Layer 4 of a small transformer language model trained on English Wikipedia (10 layers, counted from 0, width 96). Numbers have three digits each and are written without spaces.
A neuron's activation on a vector x is SiLU(gate . x) times (in . x), where the dot is the dot product.

Input weights of the MLP neurons that the questions are about. A number n stands for (n - 500) times 0.00088.
n15 gate: 870853513589555827420500568581564278570654373553466296471627441558491609450404565369259475294418193189796391676561483412572782545441644630681370466685513648388783287384508377479487365668387343589336403572768483649504612341322373504441417597546458492564466550496479708689368445517446496609
n29 gate: 621532327550525451357525303321457573664493589231334227359557421636590665458570456493433639547400539565598564521412438333543522535496582532500529507365717400497616771675425250500582678697542575593649546582359780462431521489568586518649625646394617673583725574643535518461622716333563414430
n45 gate: 628484324379471516467170533675334536451475434491718346574637376573535453594394526330484119403516496296513545619717453479292432840677512365656475599251269533346680500723632483492430719291606330483422707603570570386699565545500388352644389335319455434227483492364317508714583437274651450436
n60 gate: 513398508444547318765547358642436384337543975643585315627397376387406496508601741696282607595719644362461398301425382695500443487347161754395561589618623363508379588789658384487407491492508406577644432504483347630330821530345406365250566487432318644461449399504798425432509478500521741592
n79 gate: 469410078461673632509689721370440341483557543541496092398690552256441553559425518444568638320379226409443298367668491659673301487556530863755725577456298573373557641644513418279509754416402725444543263199474273521416462560500504491611571521312419543439439598416521403277522461380398530349
n91 gate: 496528336374520644290318362533224421611533386258621573456391650508521646536808633407544484105367411365533827733592479464406409603625476616450367678678710621440775301258544561576492638582604147703564589557620520730512449400454553500400538561331504532430419660471504460484646447395296492521
n104 gate: 480438408719605519488767297371578640196492477736346473485570029398203568496468488488485706476647473516575643315552460751543460367554683500330556446449674550511236492420334500385554543605603523453365698434527357454397591558541430409419476605558585519484652650691653435303422606732370382404
n113 gate: 523463570455436603362589448807612435442474601309478425327496362609461695394404607612694310405612807586757329511427375593601462358407507839371443697435530433522364565635530541618641489601467530470489735526607689288226438585585567682485365548382633522579564478626518244533549669485603605519
n124 gate: 646544588451582251739630533402646350702541622598407516368216341567568596592709588585520504294441460717430391621120450468765471298649386516405550411239443468544389433269536301372363362417576606549621565751488738424542440456554455413536353464621452677570565657746516392435223713674484365329
n127 gate: 399504835289681615663462431659577479362448590590666763475457453739576685572496381577247620483566189737470752453487391785487430458530392525592272466172474479651522496349551453597206509591508491715487517624190526555614441632484522461555575102670538424509767326337445252709565651551441535526
n152 gate: 407512476500702533516426351496541260613396348474361198219393484548522674496656454660334516600548251500450770537572450753711382371574426349450344640106492549472313306617340459585431389691447603541178537324476345625475693553555711525443432385590627573725442724580581282390558471725577376449
n163 gate: 573554467408575483608612559349471305239542454531686559335700717471618345820611676141348362343399446521648467802637581828332573492434567359313385246509492450680411350533533554545405729415438487391243609421644674463462635815635563432616560641558413372314659455500307480475341348670521546526
n170 gate: 409449504474307346496474507385541460367373722373412693347640478615307766511534515397525537586643614678376393427481421474519621478225670471474489504549636500464474368656173493409643493539602785559379578467617331518564413504553374436412668345383383734448337661451518330496141653507565634621
n175 gate: 197280549700641666423423536587473659766601223500639646818559464513305635366439248536371355320421595655574536446565213505800407518261423478458495156352306414722381412629550591540635609307616350313684604681661446424616602504565263227343243220590685374514555635477282469532314331662415514621
n180 gate: 705583544602393544664482527571664448288764496560623647329796469487375386291355545292661770406547667781397227496455396394313745431412851671067550390662249770361554591457535385587491531307404549460632345562653390604346612351432300577399596535518500452504562526554674743447753344711526652614
n182 gate: 418710818540558400487329420593376380569389919274517531426663429461662464600437409562530368563278408553513434233541437465704401272325509312540707641603478689500362464331206628717767575543643491473579421689679391340423522434479155302321445562264649474299792430640465478548593433772209429495
n15 in: 382682492620393677526733620363832434554569449545682461336155423483558443496491272785667602431442737329522606327338539504158679433682201479504578649543559662416565579475462602798572628661525585329568513517327415709465458530732731565783504780483593344720457622662651387525509521559529547574
n29 in: 382335492544389375654508397452524854461524532426719687660630595485558264686419508528593302500393343520600370402524532429476613531421666547395383539705398425729460431322303674422421366592753734492469437299332496744686400316342591794226451453492378609448306363439620620402627492673457524468
n45 in: 527474507613538783316436383602684478430557492590672557299383451298508175607454612391341406431336549644683639597616488612315647375451526612646619508500358451607260693515567598181586864453367447549485477474489317533550485660619462469496504369549399537565587496577404489171730413545504496415
n60 in: 651451726631516407378659356467480452093294467641557590439271553528350223416189450586452467583654317784293467504483412386713731268370660488383604484600516545604479634696533430524500451611488611496699545463435439452404516496426262271662479634654532322467422266466668628610488187516597508739
n79 in: 676591283377355570526496434562513436526513531179374474300693579410652505289239108399737641518577509619700614073613384735778495513552610539634464706648399369509531482392286408253810443504457716355574649780552295401482534504236672388287360526609666465340496578347431629552416513600362491500
n91 in: 647642584652255462438546624360438779504504659678669484443477457406528671405436385585568500520493562621602450492671243669578452315627391584772730415543550403447555782477535554477454519537683426667285589419596669470639443462385442263604268446512327573182620580524762451381391234269473566500
n104 in: 491440619630357658491543569210440617365609810604786301589268440366293602428504664393711164531608637552670367598230553543211394496500483411522513594531513410470557478323513349576705341696534461465748737453649338589667353415673560522240829401504722636339448479399416365491608747714555621602
n113 in: 549508395464279356406390413567472596462635480549504532484461484327574399392836702390419516740305512409232535457516645473508407481441318422729464602624323417658616746585649528523308744649488480634406606692516696539504154277729381621359569449594484523560508290516543365308314333570333714512
n124 in: 566318480476504575536452672448404492340528552508409492520368548590751303578447549460304572362434369360415429551582423702744631597445432488455353488675468564496552508340373188150524615465716324664544628727610397410365777745576428716271479635654551547597384401586449660203616697611528757627
n127 in: 625542629517386279597425462344736680258436542606592352525693504631474716446379612538570508470647508606167479613245560458496560615492643488410358445260383630756653414570366311629538391398546584601771529324604433413371512759500589689454778240525325591415736567621620616137542466513508792263
n152 in: 594364199408531613431458435611267452418377633584534431459405508675452547313477845576507321279367523366438538458449383644481633660636477353791360660609591333537488523459481454421549523319782695466587443420195564578434627564424370430398547511447587583238492572539594365409695408394819419496
n163 in: 458484576573374295354690516671508516528488459313480219456407459314360437508325571480819463286543637271632657741467326589427666559286390685504454617632415419651677496468233589548794545398548390427536394318520436532766441601434313479363533427419452484471411604404723807746760647331372455504
n170 in: 382493536715467540183401559504655550414574297708456393489493382507620538366576549522431592541475716700549731507489368313407708468628441610402417581372621570677403315482493349456518526500703252419368349629431493410391803482581555259248340654515493376369445511583543572683563716639409474417
n175 in: 388255783426618577617880696487500711568618396845668465684639517297450678670389366500440565244361466570377621565500411724557580500543539453443815223549630353513316647394526500590315461336603287583474378673410603666602746367753339301466227595569552341188430543513653500625600587599500448522
n180 in: 529427548525382291642630455627663449301237431759560447560317699623585437452358496492480598558528520439380310480563313581386200591609561375541591249566650443424467621596459834207431670374364565647613370464592605588417707500368671558480055861577621528512549391575560384504394603411616303471
n182 in: 487339397605374768529205663701567484341441563421463496681508437488439397611491821438471600458492608483377367608431453686420218533541575405521734471394820542803724466892546809636338629427529538575715571388504562700534541566663483568417560300359239541314546698496520308372504525562352677406

Each question shows a token from some text and the vector x that enters the MLP there. A number n stands for (n - 500) times 0.0063.

" 1": 511438382475500434425394602510665696685450537583418589550559570605635536392568222235507471514489540681503377499556605447429506274545402245454543533480575437683498426445425520353563544480393509481532478350347637385557200344357724568600494637708475481500419623385425737688612605438561705538
The three highest activations, in order: n29, n152, n182

"gan": 541501632483529280442713574433452535426352463491703483392344476399525542517721601425486281517479741483472401496468402528602506451644596394561369382515501541750523454554662689457469613448479486537281338620600492421700388514489347641428593386576240508494647586625477697520392484663601518560
Which of these neurons fires most? n163

"N": 530541518526489397446554558412633501437372609562570576567590682517733450354631577540580325385618371696569696520715679518623363629538441571467287595533749615542561328459410304402330451528522541768383580629433444455257426507340666584349475543581354443621477520503466408453519508507633789579
Which of these neurons fires most? n127

"ild": 552583300560458430529445517569424756475495533515735256552532527419414486757699277498402409575420525589392451317498339365669319620434591671479469378572519760565634386450608580477443545584580546487298303505381593438576484538482449663375492481436456633471450395687440523540624548301645504501
The most active neuron and its activation: n29, at about 0.78

"vel": 685560588615690399543432360532419573623577453443737489543457362602425522583628585426565594496516405702316473539509648630620402449354512510628503452326588466270600435514504497555504658572677631462370427523431273615636339408446355574499373505381173689601481461651540465383491500354518583727
Which of these neurons fires most? n91

" S": 435510589625586393373444612509448535677399624446486673598591423482425551584801382494452658294589481400602431669613569219334528500572519671465586455368446469637432437496611520367576519515505602669550649419345428389479479374611615489702358515547591471449582508429380373360659390458566578517
The most active neuron and its activation: n60, at about 0.22

" air": 363455671618433468720662483275501709710409368516491391416371372450444538678528487609592571649303440519296645565489434514298444403365576501532432405617573601410591500338509600485446565567503531607441468655373490443751463537453425549548386552713355523582511512776494419452440574572862565645
The three highest activations, in order: n79, n124, n182

"ock": 543465462521467626269534695452423666523448632563614356328390494440387369641579569257366526474568386537301820414702560052634604478539480400461727464522407552497591549495652383557684596405508534392505374512424492343340467486329554545480330573633412595526523398561558459534558425501605531529
Which of these neurons fires most? n45

"\n": 500597586443632526517579464423440460551458537521388639761422652317565449475427359295588418462400403507570409634559565478525519609503551647448560381483511291339359741503622490274785227436611470429691584371453588411667609500505623454531671580473530553619495298448519584361384320406720401522
Which two neurons fire most, strongest first? n182, n170

" its": 462629649512521495471425499658486740509448395508348467526540391458354327433288705593638561586437493557370275656378450447444383544374403538448584378539643350402393684449595569439561511696364517710501413332552387563819397654544432607576422565419517438548465372641549744413529536605565458413
Which of these neurons fires most? n180

" San": 436431705504490576469693513337579515492523320603387456444549235428461686708659614614643289444524631584545595387363356548478577625481723651292325519584486511630458563508428487497446474382407531542525597628436467388700413495421553656566289466537505443456546663657613534535365385613804560571
Which two neurons fire most, strongest first? n175, n104

"es": 373417472514473432619655499568627430704439538681473618428574406458410515449557458552554461571564424471603620567496614494344308646551401431334660606406504173859571465506662657446490619617534440500400590752710392360297551381554603520442494530619450618501560285625427491497564494765624496548
The most active neuron and its activation: n113, at about 0.71

" of": 605440463513546647529461576530484409551511316372455621370502511535486566788181342440326402585519576504433440506209466457583608364410525493436421405476559334672468476368549465452369641654515687736507499523461503558678428529462369511619417584531521401590444376704514500371615536702526429453
Which two neurons fire most, strongest first? n124, n29

" del": 404495535616459491545653415457427516702660399499467485408563422564519521617628557500638514574425504747518588438381494548424542601536580649505322401479568441552534778419376410648306730557419545598651591681511587351521602249596604447548223444429283598623364609411542519271551383745621307383
Which of these neurons fires most? n29

"ase": 492616591483486555498670668484356737648427455344678648431394539433551513467527573443445444654538650491598533518662363327466543560473475620468628406587561581712471363522598476478415523474529580447234459646641465512429412356505294527302416540372319528319372222408196646440545445754667489637
Which two neurons fire most, strongest first? n175, n127

" G": 468569426523564522238543579478550563565313757574301353610657493423451636671838365569538465413500422511632504330383549372435628392549419545542531553634564598560492478464542627402478439457515351353664569432442400445676499594440543423524380584622390441564520456419611349660634548470561582481
The most active neuron and its activation: n180, at about 0.18

"ab": 514627599315345588312293500622418754434717607471504524416405294440320365674484600538560377622554576311528570374568630509456653587558359551479301387559567586418471663376469395484511491491524355297567270415391466398510571569425606688282518566625532397357451539461714432363578589485377548443
Which of these neurons fires most? n104

" A": 504558463523463638357420425598529665555501672372509529548444317471333462724715347451509490560481500459429402515365606488372452395525547277313567516484649552638368668545574744502360378568513613454691675481363335604669273594477532298522349543584592353566542581439640680479572484461511565382
Which of these neurons fires most? n104

"ul": 425470632548480452269575626476498516472513293584741550490413620384469323571553671431553464499458534309521563671424337711643408518580461349335494550324505564509602407470409586628231615547581467456438486697409377474452398388185424567610505562749434625546908500489632499523518433668542451514
Which two neurons fire most, strongest first? n163, n79

" |": 570639447537513497397427566303400572573497489518490459551413446506539425529102280307271409384507409448439493445366547569380534489636552546502494527464555405543603749314467623484524538514417428501469613435517515400615276553427475572546495401435489552518377493700457396356557541540623564417
Which of these neurons fires most? n45

"inc": 453424631323436578602489614431528434342441611769473321621359615437674642349528574580372509517550455342506504600554479401565314452460590325598434603556826583496585468518425534388383636517345309361188369464400392439485656413417390554610284440683454454346529360316701532388575537584535409552
The three highest activations, in order: n152, n60, n29

"am": 426432664411437428575592582533377532428350485342631476438461462223633447500610555427443529512587501336505541451702596602397726555554801535503473575528453504397671699601426644415422571531681637614395435542412434409453604581414495800409306731670301468511560621409623351666499503457283431589
The most active neuron and its activation: n163, at about 0.51

"o,": 846409396536612529399615492535398495538517532733392673629268436463473360617308431431622308665482450398486618495519524466628641518445467614626482509453395616788506733341672592613315615529462694512519565486620500464611453344489514621472507452411500552427436638596392367568555453609654501377
The most active neuron and its activation: n45, at about 0.54

"D": 468457590733465395409587573485526457680307717480285636544487515469455713432614610595626478180478390492579427573465420377398452622278542639345463600577310523550434533642502544492508473485515658541403488477404521438456335463525389473481239549601504377358488498383730286332588517580728475529
Which of these neurons fires most? n175

" 14": 377546589418573276475228500441521684552321582373463726404481690494533576519523514119537460509621476398658419544363578341456573340404342378331410458472417589438487493433631324483538560558454493582490487368403617365500273465498561479638650549632432538442552778549570597612482492560518724448
The most active neuron and its activation: n175, at about 0.53

" in": 454403503449492476346505338538491406582527514532319575485533399496458507619191267351642458464426387431392444528290629449436557471362566416333627427452535347604536714421665344541417560580396542714491557640504507473512595591420530536604617289468457444593463270601438635649514441742578341550
The three highest activations, in order: n91, n152, n170

"ance": 433608596773671501443717527449492641534649542474510373335408526373399502703417476431479518627464413569312707441584573389491399534445323565518624621576541607443518682421563218573503683450583477429593396415368464380436554549144479572494532545477422608485587396518275519549666296551685636662
Which of these neurons fires most? n60

",": 753379386590533583474466536463409470643478536625466611625328400429494487644269378429653345656403420283405580661419607552531585507384671631661387465485431558719467617430626623548312633438387687547480560418589608640589456427471517613645499548408511496459409593634450333542614418715607549402
Which of these neurons fires most? n45

"owever": 666600533332528565658777506661226570558504467556588547709518420422447527470450517421686504562379249549491397611566511386458650798405252479441427428623365469563208608527467298746324478602751435482544497506501544625619469613571428450475573396452500472462498529483298335405557472601505487513
The most active neuron and its activation: n175, at about 1.5

"un": 434579665318390475341579665335419706451390444538503620633570395454574751321422470501637428633420656324459432567660529650433616414379541513420511372395576514295402454677575530372617610580722587367386525552487512403369530486776463660446424627351483502254454464564705448415383439520329582639
The three highest activations, in order: n170, n113, n175

" resp": 426451441393481286586657338498413496452559485658288723560476406471377349479509587464655407385433300701477407621505631537520362415635482627433169518450577482559455342573425502698546782605434399650501680575474317565324558494454528499704703452606395363585412656350494456510436470378689458429
Which two neurons fire most, strongest first? n127, n175

" f": 354561493428433409495569573440482671636234494301354483491459384577327526703611460616597783562519454514464327371282582580449505528545352600587214577586549617496420383462364697553668627480451603478753572391297385481581645359388653425542587557564354324464495484541582371432651476429506592425
Which of these neurons fires most? n175

"est": 577567494465266651651517426677296714501350485416379296347508337453477632674476367393525413506645622500442579550615480583458594374594833720387368371734657454430504447500734241512462460502514625446345395428602708500592592530515709669461436537520375435428528629460436514404459490440514551488
Which two neurons fire most, strongest first? n91, n29

" South": 557453549542402458415467542466585711611492463583568321356420456355460561785600465454612402473461570375474642339415369497434682494337879502355486518555716557458298278698681371497414472483515563488495415212524424338553569629454538672658398583526432380566691520566697496623415395428690442567
Which of these neurons fires most? n163

" his": 422549562431491514503412503731524694584358468533330444499611412451284338539369615604668588542502469562296258558350614409417462515432405384405652504538529298434508756469548554428554498731415522720522495407410445555882454616476514683567518548462565497594412451670357717655351537572498537472
The three highest activations, in order: n152, n79, n91

"al": 501650654614391393449521629590526478384495560279601414355280481389467518525352788386303381656412605417262519526518564477696545588394355533614377571586570366494541560594467604684487570478647549324504433591275480532535532437573484530453326596449562625510677602603351350548540347724548578629
Which two neurons fire most, strongest first? n182, n113

"les": 582395532569425558541497488492502607357394566639720511258186503517477539570686421504456321573454620478330486359628521273710549630554574387474625479524566418526703565521648431467618684496486537435364447354499597472569461553269565570508533510317202721456566542737478426476504372357616555492
The three highest activations, in order: n45, n175, n60

"ith": 620475616249455621413295495303465688376471507291528450503344577428341590610536512479622436495612450544379553392753636407483388556460678352534514499436667654403501685444626346402492574511505493406365249494264377533506562804613531534255566497460595580378423525603374413447546492522561343694
The three highest activations, in order: n152, n45, n15

"ac": 481488570559521601387453330571583709585337538447396484534428555260403600461593650588387582699667485390457472471730466305461408455435586517521232448614555639619525639559238443408374413551490310586415379768523579261408511427498187497657606556519415489530492419244585390554510551654576591568
The three highest activations, in order: n60, n170, n79

"app": 330442472503357594508443460427565689392308474332515482746265450470541365750474418569550495522482616563555469390487614490481519571404546479475508342588553583408792262611458596567568474288596555296272420606638320337450516758475313594571616535801374498491401516382463402586651616442435438575
Which of these neurons fires most? n113